Layer 2 of a small transformer language model trained on English Wikipedia (10 layers, counted from 0, width 128).
A neuron's activation on a vector x is SiLU(gate . x) times (in . x), where the dot is the dot product.

Input weights of the MLP neurons that the questions are about. A number n stands for (n - 128) times 0.0033.
n25 gate: 134, 117, 56, 33, 119, 173, 127, 94, 104, 109, 184, 123, 196, 117, 120, 67, 145, 159, 181, 48, 140, 119, 156, 92, 140, 124, 34, 172, 143, 102, 156, 125, 143, 117, 99, 154, 107, 161, 227, 189, 159, 163, 158, 156, 104, 145, 150, 112, 87, 123, 113, 102, 133, 107, 102, 67, 114, 122, 126, 124, 140, 124, 94, 134, 116, 162, 123, 140, 164, 120, 79, 114, 138, 82, 100, 128, 113, 119, 97, 139, 76, 103, 140, 110, 97, 138, 145, 115, 105, 102, 112, 112, 112, 161, 151, 158, 121, 124, 138, 112, 107, 165, 56, 142, 120, 151, 58, 124, 141, 148, 126, 135, 134, 155, 110, 89, 166, 152, 88, 113, 118, 170, 99, 105, 142, 83, 171, 111
n72 gate: 102, 112, 161, 167, 116, 122, 91, 150, 177, 155, 100, 101, 87, 146, 117, 122, 119, 159, 93, 147, 145, 149, 138, 104, 126, 183, 144, 119, 127, 171, 123, 156, 84, 110, 147, 82, 157, 139, 155, 169, 154, 140, 160, 127, 136, 177, 168, 170, 94, 125, 156, 89, 97, 128, 149, 129, 186, 135, 188, 88, 168, 157, 84, 144, 119, 200, 86, 159, 174, 178, 151, 138, 137, 133, 103, 105, 156, 135, 101, 145, 140, 145, 153, 132, 92, 174, 71, 134, 109, 101, 79, 106, 72, 89, 135, 168, 138, 119, 171, 109, 138, 131, 149, 127, 154, 199, 76, 144, 103, 151, 71, 105, 124, 173, 129, 121, 114, 115, 173, 107, 121, 115, 93, 132, 179, 139, 97, 132
n73 gate: 145, 142, 128, 91, 97, 68, 126, 82, 165, 112, 106, 119, 165, 119, 99, 154, 23, 135, 102, 112, 147, 140, 177, 77, 80, 201, 155, 169, 59, 99, 88, 150, 171, 147, 152, 139, 178, 102, 125, 158, 123, 179, 95, 97, 91, 129, 148, 84, 143, 132, 136, 127, 169, 122, 137, 137, 204, 122, 96, 181, 155, 154, 45, 135, 155, 188, 123, 220, 133, 112, 135, 114, 93, 147, 129, 140, 166, 78, 108, 111, 36, 161, 74, 118, 76, 121, 111, 116, 131, 132, 133, 147, 97, 123, 162, 96, 77, 92, 109, 144, 167, 84, 145, 101, 116, 163, 115, 183, 128, 182, 148, 120, 131, 134, 112, 166, 182, 118, 201, 160, 116, 176, 85, 97, 155, 134, 156, 161
n82 gate: 81, 68, 107, 132, 131, 141, 127, 127, 124, 225, 147, 142, 136, 141, 116, 32, 134, 86, 197, 75, 152, 184, 133, 50, 76, 132, 72, 145, 155, 126, 144, 130, 117, 144, 158, 135, 125, 188, 137, 123, 127, 127, 123, 173, 145, 168, 114, 154, 147, 117, 161, 136, 168, 117, 159, 159, 146, 136, 134, 162, 128, 147, 174, 158, 134, 171, 166, 85, 148, 109, 80, 129, 138, 148, 125, 164, 129, 118, 140, 107, 128, 100, 161, 75, 168, 208, 123, 70, 137, 112, 151, 161, 146, 110, 111, 182, 178, 191, 133, 200, 156, 105, 146, 109, 121, 170, 185, 60, 153, 147, 111, 121, 130, 119, 169, 95, 180, 169, 81, 107, 139, 144, 69, 171, 104, 132, 92, 118
n98 gate: 88, 167, 136, 110, 188, 103, 50, 141, 131, 125, 110, 103, 142, 126, 80, 137, 87, 162, 51, 108, 184, 120, 117, 119, 64, 168, 180, 122, 117, 150, 121, 156, 80, 123, 115, 135, 163, 122, 95, 106, 122, 119, 153, 82, 140, 153, 98, 128, 70, 64, 116, 99, 120, 124, 144, 121, 113, 107, 196, 115, 120, 174, 161, 106, 164, 99, 119, 120, 117, 117, 148, 117, 116, 161, 72, 110, 167, 70, 106, 121, 95, 104, 119, 103, 144, 62, 110, 117, 94, 67, 45, 70, 102, 139, 157, 142, 114, 130, 114, 80, 143, 179, 142, 139, 151, 146, 197, 85, 72, 126, 61, 120, 86, 119, 164, 95, 146, 98, 103, 108, 123, 98, 117, 153, 138, 136, 148, 174
n115 gate: 134, 71, 177, 174, 151, 131, 99, 181, 108, 111, 78, 46, 76, 159, 80, 140, 144, 103, 137, 137, 132, 84, 132, 101, 140, 159, 183, 102, 189, 130, 110, 134, 202, 139, 152, 86, 132, 113, 156, 153, 149, 131, 107, 98, 148, 90, 164, 97, 121, 108, 192, 170, 101, 105, 175, 146, 123, 94, 198, 93, 149, 143, 135, 140, 121, 102, 95, 206, 101, 153, 113, 120, 119, 113, 141, 139, 153, 120, 120, 140, 125, 81, 159, 114, 130, 116, 129, 127, 93, 137, 161, 118, 126, 131, 99, 206, 122, 97, 112, 101, 145, 37, 144, 159, 107, 94, 114, 175, 127, 132, 81, 98, 129, 118, 153, 163, 110, 93, 98, 79, 100, 103, 123, 108, 149, 157, 140, 110
n128 gate: 140, 140, 119, 165, 195, 145, 110, 145, 118, 113, 91, 101, 97, 132, 98, 157, 141, 97, 62, 139, 150, 113, 184, 104, 87, 133, 150, 72, 157, 98, 67, 176, 171, 150, 174, 175, 158, 115, 109, 119, 162, 144, 90, 88, 87, 88, 65, 185, 117, 128, 157, 140, 112, 163, 128, 139, 206, 93, 129, 80, 94, 160, 91, 179, 139, 131, 99, 147, 129, 128, 155, 83, 119, 76, 94, 119, 119, 64, 121, 145, 156, 117, 174, 126, 114, 131, 78, 103, 113, 73, 148, 159, 113, 126, 96, 137, 137, 146, 105, 145, 145, 29, 146, 129, 96, 148, 94, 102, 109, 105, 139, 169, 147, 198, 181, 202, 113, 83, 154, 120, 144, 136, 160, 174, 116, 147, 125, 126
n172 gate: 122, 148, 89, 161, 118, 147, 103, 135, 189, 167, 131, 118, 102, 60, 121, 127, 136, 88, 118, 81, 108, 159, 137, 99, 147, 107, 103, 173, 113, 111, 119, 167, 124, 118, 113, 112, 78, 133, 105, 137, 146, 117, 144, 135, 136, 101, 147, 137, 192, 162, 180, 120, 197, 92, 127, 201, 167, 102, 95, 146, 165, 105, 143, 106, 109, 170, 130, 137, 143, 119, 123, 131, 97, 127, 94, 133, 61, 152, 145, 159, 181, 97, 111, 88, 137, 232, 102, 148, 173, 137, 93, 175, 133, 101, 100, 154, 160, 99, 151, 161, 114, 117, 141, 169, 142, 141, 147, 122, 135, 161, 124, 156, 147, 180, 159, 147, 231, 176, 108, 166, 55, 149, 120, 116, 77, 93, 87, 161
n204 gate: 163, 163, 117, 124, 69, 158, 145, 117, 118, 166, 104, 151, 137, 148, 187, 65, 128, 147, 197, 103, 137, 125, 150, 117, 145, 130, 149, 133, 98, 165, 220, 131, 97, 129, 109, 139, 114, 144, 148, 132, 109, 110, 167, 126, 63, 72, 141, 108, 102, 160, 127, 126, 125, 187, 197, 126, 108, 52, 101, 108, 175, 134, 136, 109, 132, 109, 122, 123, 98, 123, 150, 122, 171, 91, 175, 111, 129, 106, 142, 131, 139, 122, 145, 97, 172, 139, 151, 164, 109, 147, 111, 123, 136, 127, 130, 166, 152, 100, 141, 146, 89, 139, 107, 139, 125, 158, 140, 142, 147, 186, 116, 138, 134, 122, 147, 131, 185, 146, 83, 84, 75, 171, 144, 189, 103, 97, 136, 130
n25 in: 136, 119, 122, 130, 113, 105, 158, 130, 136, 137, 151, 124, 119, 118, 113, 131, 126, 117, 108, 89, 145, 175, 118, 151, 145, 125, 129, 146, 102, 107, 120, 110, 103, 134, 81, 126, 113, 148, 133, 123, 103, 144, 124, 133, 111, 169, 154, 160, 118, 117, 92, 131, 159, 144, 139, 149, 114, 144, 95, 97, 135, 107, 111, 127, 127, 181, 160, 115, 121, 93, 64, 100, 133, 121, 151, 151, 114, 82, 114, 116, 89, 173, 122, 105, 111, 133, 161, 106, 105, 110, 94, 118, 123, 160, 117, 116, 122, 113, 166, 208, 94, 115, 98, 120, 79, 108, 133, 99, 79, 127, 132, 153, 159, 117, 122, 125, 127, 113, 74, 132, 57, 108, 175, 155, 101, 107, 104, 124
n72 in: 128, 156, 77, 136, 143, 136, 132, 138, 107, 120, 90, 107, 79, 91, 82, 151, 63, 108, 166, 134, 115, 133, 108, 148, 116, 126, 98, 125, 84, 136, 136, 138, 153, 158, 85, 68, 117, 110, 116, 153, 107, 165, 158, 99, 155, 114, 128, 94, 135, 158, 120, 164, 148, 123, 139, 114, 147, 135, 117, 90, 146, 108, 107, 81, 144, 149, 127, 117, 112, 98, 120, 160, 134, 103, 151, 157, 141, 91, 110, 149, 107, 134, 107, 149, 122, 123, 149, 146, 131, 141, 115, 208, 142, 81, 153, 123, 119, 84, 142, 124, 98, 106, 126, 125, 114, 116, 119, 196, 133, 194, 130, 113, 148, 129, 137, 150, 139, 152, 87, 136, 147, 146, 147, 126, 100, 118, 172, 159
n73 in: 181, 79, 129, 136, 134, 151, 140, 87, 129, 155, 138, 166, 168, 83, 139, 97, 108, 134, 152, 139, 142, 123, 117, 161, 137, 136, 117, 49, 166, 88, 166, 167, 123, 112, 171, 92, 128, 157, 154, 151, 121, 137, 119, 95, 123, 126, 118, 158, 131, 152, 150, 50, 61, 104, 75, 144, 166, 145, 94, 112, 130, 125, 113, 126, 88, 189, 83, 110, 99, 115, 102, 95, 109, 102, 141, 144, 161, 108, 104, 143, 127, 112, 102, 145, 125, 128, 105, 103, 148, 167, 97, 151, 149, 158, 145, 145, 150, 135, 140, 131, 151, 94, 89, 74, 181, 123, 90, 165, 104, 150, 141, 138, 113, 147, 138, 169, 119, 108, 128, 147, 141, 142, 147, 101, 135, 136, 81, 86
n82 in: 142, 141, 141, 149, 158, 137, 140, 135, 130, 131, 141, 122, 132, 93, 121, 100, 143, 131, 108, 82, 119, 133, 127, 142, 118, 132, 159, 94, 134, 88, 51, 117, 158, 89, 112, 192, 133, 127, 84, 110, 113, 126, 168, 113, 100, 130, 92, 150, 115, 166, 131, 171, 115, 140, 143, 155, 100, 151, 128, 124, 118, 153, 83, 118, 159, 112, 157, 132, 123, 196, 81, 140, 141, 107, 145, 131, 148, 82, 139, 121, 135, 77, 167, 137, 131, 130, 150, 129, 130, 127, 178, 151, 94, 132, 102, 91, 104, 135, 9, 120, 151, 124, 110, 158, 130, 128, 155, 189, 135, 103, 156, 123, 137, 127, 129, 161, 117, 83, 148, 169, 106, 112, 166, 185, 115, 108, 174, 170
n98 in: 132, 152, 122, 146, 81, 127, 136, 81, 154, 149, 156, 108, 155, 123, 139, 151, 141, 138, 201, 173, 141, 123, 126, 119, 172, 100, 116, 132, 118, 108, 126, 95, 172, 154, 189, 119, 126, 93, 150, 140, 160, 123, 149, 114, 175, 88, 126, 165, 93, 125, 125, 132, 150, 155, 157, 147, 149, 153, 112, 136, 126, 120, 125, 95, 135, 123, 107, 98, 68, 135, 86, 152, 125, 75, 136, 97, 118, 201, 139, 147, 155, 108, 102, 106, 163, 121, 72, 129, 150, 159, 186, 164, 187, 80, 135, 134, 162, 137, 91, 115, 148, 108, 129, 152, 154, 142, 119, 131, 126, 137, 127, 101, 136, 150, 156, 104, 155, 125, 119, 93, 138, 119, 119, 98, 184, 95, 129, 96
n115 in: 89, 106, 153, 174, 148, 105, 133, 118, 106, 109, 129, 126, 147, 173, 108, 116, 128, 123, 91, 119, 114, 147, 157, 219, 118, 104, 123, 128, 79, 112, 131, 155, 132, 109, 155, 112, 125, 69, 130, 82, 157, 146, 137, 146, 144, 166, 170, 118, 115, 112, 119, 151, 102, 126, 118, 155, 128, 131, 161, 135, 137, 69, 131, 126, 133, 130, 115, 125, 140, 120, 131, 135, 115, 126, 165, 169, 121, 89, 143, 163, 148, 91, 138, 156, 54, 148, 159, 113, 130, 89, 112, 170, 103, 139, 144, 125, 127, 125, 143, 137, 108, 67, 132, 127, 126, 99, 103, 137, 83, 81, 133, 93, 132, 120, 99, 164, 124, 102, 108, 150, 157, 138, 122, 146, 168, 171, 122, 107
n128 in: 145, 80, 120, 125, 119, 84, 123, 120, 146, 130, 124, 160, 146, 126, 123, 87, 173, 86, 157, 118, 116, 143, 70, 106, 168, 175, 130, 169, 149, 144, 115, 148, 88, 141, 120, 204, 146, 208, 157, 148, 71, 158, 137, 138, 149, 132, 155, 97, 126, 146, 116, 123, 113, 101, 125, 164, 116, 137, 177, 143, 158, 131, 116, 63, 103, 110, 139, 157, 143, 181, 131, 139, 93, 144, 142, 145, 135, 130, 59, 137, 74, 75, 115, 130, 92, 163, 189, 155, 107, 139, 186, 99, 147, 100, 89, 122, 82, 114, 138, 114, 135, 165, 111, 153, 120, 111, 125, 135, 128, 153, 93, 177, 128, 116, 109, 124, 117, 100, 121, 139, 61, 112, 119, 153, 149, 145, 154, 123
n172 in: 159, 130, 145, 150, 77, 133, 151, 105, 83, 149, 128, 152, 164, 106, 108, 163, 80, 110, 163, 157, 102, 147, 85, 106, 103, 131, 117, 115, 154, 139, 109, 124, 151, 145, 110, 117, 97, 156, 64, 142, 109, 123, 127, 101, 118, 64, 158, 92, 161, 155, 166, 176, 182, 129, 97, 161, 113, 110, 134, 138, 152, 93, 92, 165, 143, 101, 120, 137, 104, 116, 177, 104, 113, 117, 178, 168, 140, 132, 148, 164, 159, 140, 105, 129, 116, 161, 119, 111, 120, 118, 135, 131, 134, 109, 141, 110, 107, 161, 149, 126, 143, 58, 130, 125, 60, 120, 140, 105, 126, 90, 121, 120, 67, 162, 133, 82, 109, 141, 131, 120, 102, 120, 139, 122, 145, 141, 160, 162
n204 in: 144, 190, 150, 112, 133, 153, 134, 112, 104, 184, 47, 158, 71, 116, 156, 60, 133, 116, 144, 112, 178, 158, 102, 139, 163, 124, 115, 137, 91, 114, 153, 115, 133, 150, 114, 134, 115, 138, 95, 147, 122, 96, 188, 141, 75, 103, 123, 146, 102, 143, 138, 102, 143, 155, 131, 101, 87, 112, 111, 109, 142, 182, 111, 114, 127, 133, 148, 107, 106, 125, 132, 137, 171, 115, 102, 134, 124, 99, 106, 138, 127, 117, 125, 122, 176, 144, 96, 128, 94, 126, 107, 109, 150, 138, 136, 128, 179, 136, 166, 120, 127, 150, 125, 132, 114, 150, 103, 126, 179, 129, 114, 124, 138, 125, 135, 93, 178, 133, 165, 96, 128, 162, 145, 212, 120, 106, 141, 124

Each question shows a token from some text and the vector x that enters the MLP there. A number n stands for (n - 128) times 0.028.

"ing": 120, 114, 144, 96, 125, 143, 171, 122, 116, 138, 155, 137, 154, 179, 122, 102, 168, 110, 115, 152, 123, 122, 118, 135, 105, 132, 148, 138, 113, 81, 133, 85, 190, 122, 157, 167, 131, 116, 120, 113, 111, 167, 142, 139, 125, 139, 156, 146, 106, 107, 68, 129, 146, 166, 127, 170, 97, 117, 115, 115, 72, 118, 138, 145, 151, 142, 136, 123, 164, 152, 109, 135, 141, 155, 146, 136, 87, 114, 134, 111, 126, 124, 144, 151, 110, 129, 150, 150, 137, 124, 97, 106, 131, 133, 114, 85, 152, 147, 127, 92, 132, 111, 145, 167, 97, 140, 119, 117, 93, 142, 138, 118, 153, 160, 114, 142, 97, 94, 134, 121, 119, 99, 104, 112, 159, 140, 142, 151
Which of these neurons fires most? n72

"c": 86, 135, 148, 143, 161, 105, 147, 127, 110, 94, 128, 138, 131, 108, 141, 117, 96, 143, 182, 129, 135, 116, 151, 127, 109, 101, 190, 105, 80, 138, 117, 122, 168, 154, 183, 162, 87, 88, 111, 149, 123, 108, 143, 136, 146, 85, 99, 160, 153, 155, 112, 152, 105, 171, 131, 124, 112, 116, 58, 143, 106, 136, 95, 132, 120, 117, 142, 112, 151, 140, 96, 149, 181, 84, 169, 100, 74, 122, 118, 106, 171, 89, 101, 140, 134, 149, 127, 145, 128, 169, 114, 135, 186, 138, 132, 153, 108, 153, 115, 124, 159, 137, 184, 132, 169, 138, 139, 131, 85, 84, 163, 85, 162, 133, 117, 109, 114, 101, 115, 127, 115, 209, 107, 65, 112, 122, 129, 133
The most active neuron and its activation: n25, at about 0.31

" about": 91, 143, 155, 151, 91, 122, 113, 125, 127, 148, 126, 125, 114, 117, 125, 125, 140, 53, 84, 148, 117, 127, 76, 159, 174, 134, 131, 115, 133, 142, 135, 156, 125, 178, 159, 198, 132, 121, 102, 101, 116, 135, 123, 150, 168, 134, 136, 130, 124, 141, 89, 102, 156, 168, 160, 152, 118, 139, 100, 133, 107, 144, 106, 110, 114, 142, 148, 91, 117, 132, 118, 142, 146, 146, 104, 145, 143, 137, 148, 101, 134, 148, 133, 155, 124, 170, 139, 130, 128, 144, 151, 157, 122, 112, 137, 114, 185, 109, 66, 142, 145, 118, 124, 147, 118, 112, 126, 115, 201, 140, 111, 112, 171, 115, 135, 120, 101, 98, 134, 125, 143, 99, 129, 182, 102, 114, 175, 101
Which two neurons fire most, strongest first? n82, n73

" in": 114, 125, 175, 144, 102, 139, 129, 123, 127, 122, 119, 145, 126, 132, 145, 159, 121, 131, 147, 182, 134, 129, 57, 127, 116, 142, 111, 122, 124, 128, 125, 115, 136, 137, 119, 132, 159, 104, 129, 111, 110, 123, 158, 117, 109, 156, 111, 107, 118, 127, 94, 117, 98, 131, 212, 123, 84, 123, 76, 133, 92, 177, 121, 150, 134, 94, 136, 119, 123, 161, 135, 166, 155, 139, 165, 138, 182, 150, 162, 104, 138, 134, 114, 161, 117, 146, 121, 134, 115, 131, 122, 124, 156, 128, 140, 149, 135, 142, 141, 131, 160, 118, 113, 134, 174, 121, 130, 124, 137, 121, 122, 98, 158, 112, 150, 137, 129, 83, 107, 129, 140, 132, 143, 161, 128, 107, 111, 125
Which of these neurons fires most? n204

" the": 108, 150, 163, 121, 126, 141, 134, 144, 121, 142, 100, 130, 124, 131, 135, 139, 110, 119, 117, 126, 137, 150, 108, 88, 133, 147, 156, 85, 155, 145, 121, 123, 128, 143, 112, 104, 123, 136, 149, 115, 136, 125, 150, 97, 103, 128, 132, 144, 110, 128, 63, 127, 112, 111, 134, 66, 154, 112, 137, 113, 128, 149, 134, 117, 108, 139, 154, 82, 165, 124, 124, 136, 112, 126, 144, 111, 102, 133, 115, 122, 144, 140, 105, 162, 164, 130, 101, 121, 114, 142, 115, 143, 134, 99, 125, 81, 160, 163, 110, 123, 125, 135, 129, 121, 151, 102, 87, 155, 111, 106, 136, 139, 97, 108, 139, 121, 107, 107, 147, 136, 109, 105, 148, 134, 140, 119, 109, 121
Which two neurons fire most, strongest first? n115, n172

"ic": 121, 135, 136, 139, 177, 127, 144, 139, 119, 94, 179, 123, 112, 133, 116, 149, 167, 149, 139, 171, 111, 111, 124, 162, 145, 133, 148, 153, 95, 151, 103, 109, 117, 171, 98, 172, 108, 108, 109, 124, 136, 122, 151, 133, 122, 120, 109, 171, 152, 139, 87, 152, 133, 144, 148, 117, 139, 114, 117, 100, 121, 92, 119, 132, 174, 104, 94, 119, 165, 147, 110, 159, 152, 137, 177, 188, 114, 108, 108, 122, 137, 120, 173, 143, 113, 134, 165, 146, 124, 155, 93, 105, 125, 156, 147, 104, 65, 115, 134, 115, 165, 113, 169, 145, 119, 99, 112, 137, 50, 118, 135, 121, 149, 115, 71, 113, 71, 103, 147, 65, 142, 139, 116, 120, 129, 138, 165, 168
The three highest activations, in order: n73, n204, n115

" party": 95, 141, 132, 140, 111, 142, 137, 95, 174, 105, 113, 169, 96, 126, 143, 110, 151, 126, 126, 129, 101, 140, 59, 146, 131, 142, 151, 123, 139, 132, 121, 126, 121, 129, 120, 94, 169, 131, 128, 134, 85, 143, 104, 80, 105, 127, 145, 130, 156, 151, 97, 101, 97, 124, 122, 162, 118, 124, 82, 131, 154, 124, 130, 129, 133, 147, 116, 155, 101, 109, 157, 147, 96, 144, 112, 144, 124, 134, 127, 120, 125, 144, 143, 152, 150, 168, 164, 156, 142, 147, 103, 111, 94, 172, 126, 122, 117, 189, 113, 95, 148, 98, 125, 92, 119, 106, 103, 116, 156, 114, 147, 175, 121, 107, 87, 110, 138, 169, 146, 118, 172, 81, 137, 154, 118, 132, 118, 113
The most active neuron and its activation: n98, at about 0.36

"it": 123, 129, 137, 149, 163, 127, 173, 130, 98, 101, 107, 136, 155, 137, 117, 107, 172, 96, 106, 152, 107, 134, 108, 112, 166, 85, 156, 140, 121, 156, 98, 104, 99, 175, 146, 172, 88, 156, 142, 129, 114, 154, 110, 128, 150, 122, 126, 215, 159, 130, 113, 121, 151, 174, 105, 144, 156, 125, 144, 126, 59, 128, 108, 131, 132, 100, 102, 126, 141, 170, 86, 142, 138, 160, 117, 132, 121, 93, 147, 99, 138, 128, 168, 141, 90, 138, 173, 147, 155, 115, 123, 164, 160, 96, 137, 139, 131, 124, 120, 116, 163, 123, 138, 150, 88, 120, 66, 123, 104, 119, 131, 169, 166, 154, 62, 135, 68, 116, 144, 112, 139, 128, 112, 124, 125, 108, 147, 131
Which of these neurons fires most? n128

"-": 136, 123, 134, 147, 159, 154, 147, 147, 149, 130, 110, 121, 124, 121, 115, 118, 123, 129, 131, 145, 134, 129, 135, 116, 131, 104, 127, 118, 118, 114, 136, 137, 143, 129, 134, 144, 146, 115, 117, 112, 118, 106, 129, 127, 126, 116, 134, 155, 113, 135, 123, 117, 97, 127, 125, 111, 161, 181, 133, 166, 126, 126, 132, 130, 136, 143, 117, 105, 140, 140, 129, 177, 110, 120, 129, 124, 83, 141, 149, 101, 127, 87, 116, 159, 153, 137, 125, 130, 111, 103, 99, 113, 153, 138, 121, 125, 129, 124, 163, 149, 159, 124, 149, 124, 147, 145, 94, 150, 126, 124, 171, 115, 143, 129, 154, 147, 92, 142, 140, 130, 91, 144, 100, 113, 117, 125, 120, 117
Which of these neurons fires most? n25

"din": 111, 127, 186, 146, 110, 106, 139, 155, 74, 115, 92, 82, 117, 174, 120, 99, 172, 108, 115, 168, 112, 109, 112, 129, 107, 120, 165, 95, 142, 120, 118, 61, 139, 111, 127, 183, 114, 68, 153, 111, 133, 147, 127, 146, 144, 121, 164, 126, 90, 116, 113, 149, 135, 116, 151, 121, 100, 124, 167, 119, 116, 144, 171, 110, 94, 136, 152, 150, 176, 144, 84, 146, 157, 172, 114, 82, 122, 162, 151, 110, 134, 122, 146, 139, 121, 104, 148, 148, 130, 112, 133, 116, 130, 147, 110, 172, 139, 119, 121, 57, 109, 142, 95, 125, 88, 110, 73, 152, 159, 143, 131, 74, 160, 154, 87, 157, 76, 132, 119, 127, 113, 104, 97, 87, 136, 164, 164, 133
Which of these neurons fires most? n115

" of": 108, 124, 175, 120, 145, 150, 100, 119, 108, 145, 111, 137, 102, 113, 130, 134, 153, 133, 122, 150, 124, 108, 80, 131, 140, 159, 127, 111, 131, 73, 114, 127, 166, 107, 98, 129, 158, 114, 114, 136, 135, 128, 176, 136, 106, 148, 144, 115, 131, 135, 109, 148, 116, 137, 157, 115, 85, 147, 138, 101, 100, 132, 100, 119, 160, 143, 148, 139, 132, 154, 125, 162, 98, 125, 153, 146, 140, 126, 150, 114, 118, 141, 158, 160, 147, 126, 127, 131, 139, 117, 134, 98, 150, 104, 98, 116, 153, 187, 114, 121, 201, 97, 135, 136, 127, 97, 107, 123, 155, 121, 126, 144, 151, 99, 148, 128, 129, 99, 145, 80, 136, 61, 142, 162, 130, 98, 132, 144
Which two neurons fire most, strongest first? n73, n128

",": 111, 125, 163, 136, 141, 127, 98, 134, 155, 146, 168, 133, 131, 114, 132, 122, 133, 110, 130, 162, 132, 141, 119, 152, 110, 140, 138, 83, 126, 99, 99, 127, 117, 152, 135, 100, 145, 103, 116, 129, 126, 121, 120, 123, 116, 139, 114, 145, 103, 119, 98, 131, 126, 139, 127, 120, 181, 163, 150, 123, 121, 137, 105, 129, 129, 164, 146, 153, 136, 131, 121, 158, 130, 135, 130, 127, 119, 144, 104, 109, 120, 112, 122, 163, 130, 136, 130, 125, 140, 116, 105, 122, 113, 112, 92, 136, 120, 135, 116, 118, 159, 92, 153, 115, 179, 120, 155, 153, 133, 134, 138, 87, 147, 154, 107, 132, 118, 137, 150, 132, 138, 162, 153, 114, 148, 134, 80, 146
Which of these neurons fires most? n73

" described": 178, 127, 136, 121, 143, 131, 147, 149, 119, 134, 88, 141, 95, 116, 118, 105, 99, 81, 114, 107, 119, 136, 143, 122, 194, 128, 140, 144, 137, 130, 94, 139, 96, 160, 89, 149, 131, 103, 105, 144, 131, 118, 151, 153, 148, 108, 131, 154, 145, 116, 95, 167, 158, 214, 124, 119, 127, 131, 173, 120, 114, 133, 138, 92, 104, 130, 138, 110, 170, 148, 140, 178, 138, 144, 79, 76, 130, 143, 104, 107, 142, 146, 139, 151, 115, 166, 134, 139, 155, 131, 141, 123, 91, 116, 106, 130, 109, 85, 78, 121, 148, 103, 127, 138, 140, 105, 127, 109, 175, 103, 140, 71, 115, 92, 100, 125, 139, 159, 140, 159, 161, 87, 120, 144, 120, 110, 102, 143
The most active neuron and its activation: n73, at about 0.54

"ised": 144, 157, 157, 97, 156, 115, 165, 135, 115, 128, 121, 137, 118, 152, 126, 122, 114, 89, 113, 91, 114, 122, 98, 134, 153, 156, 158, 133, 144, 148, 114, 131, 141, 156, 105, 136, 142, 112, 127, 133, 111, 137, 125, 184, 132, 117, 145, 141, 132, 121, 70, 122, 145, 188, 141, 156, 101, 142, 141, 118, 110, 135, 116, 116, 151, 104, 107, 127, 147, 170, 146, 153, 133, 149, 127, 149, 113, 139, 101, 96, 164, 163, 144, 152, 136, 138, 139, 149, 176, 113, 129, 135, 87, 109, 161, 91, 113, 87, 102, 113, 143, 92, 194, 161, 155, 98, 119, 97, 142, 113, 132, 118, 108, 117, 96, 74, 130, 125, 118, 138, 125, 149, 80, 143, 129, 151, 127, 135
The most active neuron and its activation: n25, at about 0.13

"part": 151, 143, 144, 72, 141, 123, 121, 121, 138, 136, 69, 127, 86, 87, 123, 109, 109, 176, 128, 138, 115, 86, 159, 126, 134, 138, 135, 124, 141, 126, 115, 139, 145, 185, 153, 100, 113, 81, 139, 161, 104, 134, 155, 126, 142, 71, 123, 150, 172, 154, 106, 149, 100, 174, 138, 144, 172, 124, 103, 152, 143, 129, 99, 108, 128, 104, 157, 103, 159, 163, 111, 189, 150, 104, 124, 83, 36, 137, 99, 111, 160, 98, 155, 140, 113, 126, 137, 165, 132, 120, 124, 118, 128, 97, 100, 158, 131, 187, 106, 124, 129, 123, 126, 111, 131, 174, 122, 154, 141, 152, 159, 122, 169, 140, 107, 157, 140, 154, 121, 106, 112, 153, 104, 124, 80, 100, 102, 144
Which of these neurons fires most? n204

"u": 66, 136, 140, 147, 120, 124, 118, 110, 102, 127, 116, 133, 107, 113, 135, 78, 161, 106, 115, 121, 118, 128, 118, 146, 183, 66, 139, 132, 105, 162, 142, 163, 129, 110, 167, 121, 94, 81, 136, 168, 123, 135, 110, 161, 143, 82, 101, 189, 123, 123, 95, 86, 108, 163, 103, 135, 110, 125, 99, 136, 96, 146, 104, 119, 166, 154, 128, 69, 135, 147, 99, 148, 148, 76, 119, 147, 157, 138, 151, 117, 180, 124, 154, 144, 125, 153, 150, 122, 141, 142, 124, 115, 135, 134, 171, 137, 177, 157, 112, 111, 149, 113, 132, 102, 129, 165, 98, 131, 124, 118, 134, 138, 142, 113, 53, 126, 79, 148, 170, 110, 189, 145, 121, 172, 126, 130, 160, 120
The most active neuron and its activation: n172, at about 0.34

" and": 134, 108, 185, 133, 141, 114, 115, 131, 148, 113, 105, 104, 158, 126, 105, 134, 175, 100, 124, 159, 125, 122, 131, 158, 173, 123, 97, 102, 94, 127, 106, 130, 123, 158, 131, 128, 142, 157, 87, 68, 162, 143, 150, 117, 117, 125, 119, 146, 80, 101, 77, 145, 173, 127, 111, 121, 159, 124, 141, 141, 61, 144, 163, 108, 126, 154, 140, 122, 130, 117, 108, 150, 100, 112, 109, 102, 136, 157, 130, 109, 129, 117, 132, 157, 114, 129, 119, 127, 123, 86, 113, 139, 143, 142, 152, 64, 87, 144, 140, 126, 155, 99, 145, 148, 123, 107, 128, 108, 94, 131, 122, 167, 143, 157, 106, 141, 129, 130, 130, 116, 171, 102, 151, 145, 128, 132, 104, 123
Which of these neurons fires most? n98

" so": 102, 151, 141, 121, 128, 134, 144, 150, 132, 127, 112, 140, 157, 135, 113, 125, 112, 85, 94, 142, 127, 148, 81, 143, 133, 127, 140, 100, 85, 152, 96, 129, 105, 230, 140, 184, 148, 103, 109, 129, 86, 109, 171, 168, 115, 116, 70, 166, 157, 136, 79, 127, 176, 141, 142, 152, 161, 124, 114, 148, 121, 176, 144, 118, 106, 92, 123, 73, 138, 128, 128, 159, 175, 93, 141, 100, 136, 112, 146, 110, 171, 139, 117, 145, 121, 140, 101, 129, 122, 143, 122, 166, 137, 123, 117, 128, 108, 91, 77, 126, 155, 123, 82, 140, 171, 124, 184, 136, 144, 137, 127, 131, 105, 138, 103, 125, 121, 135, 140, 166, 110, 182, 150, 177, 138, 140, 155, 125
Which of these neurons fires most? n204

" civil": 165, 141, 157, 129, 161, 121, 148, 97, 159, 115, 116, 143, 88, 103, 159, 117, 158, 137, 90, 148, 122, 87, 99, 185, 127, 155, 122, 116, 99, 127, 117, 132, 154, 139, 114, 160, 140, 112, 157, 154, 115, 134, 156, 118, 142, 126, 132, 102, 149, 167, 102, 121, 132, 107, 93, 155, 117, 116, 92, 88, 157, 96, 127, 100, 95, 98, 154, 129, 193, 157, 153, 166, 112, 134, 159, 115, 99, 151, 107, 143, 142, 114, 144, 151, 107, 121, 138, 184, 135, 157, 111, 118, 112, 144, 176, 118, 117, 170, 125, 102, 187, 110, 110, 133, 153, 155, 141, 116, 154, 107, 132, 140, 120, 111, 121, 130, 100, 105, 152, 96, 109, 110, 144, 114, 130, 135, 104, 122
Which two neurons fire most, strongest first? n25, n98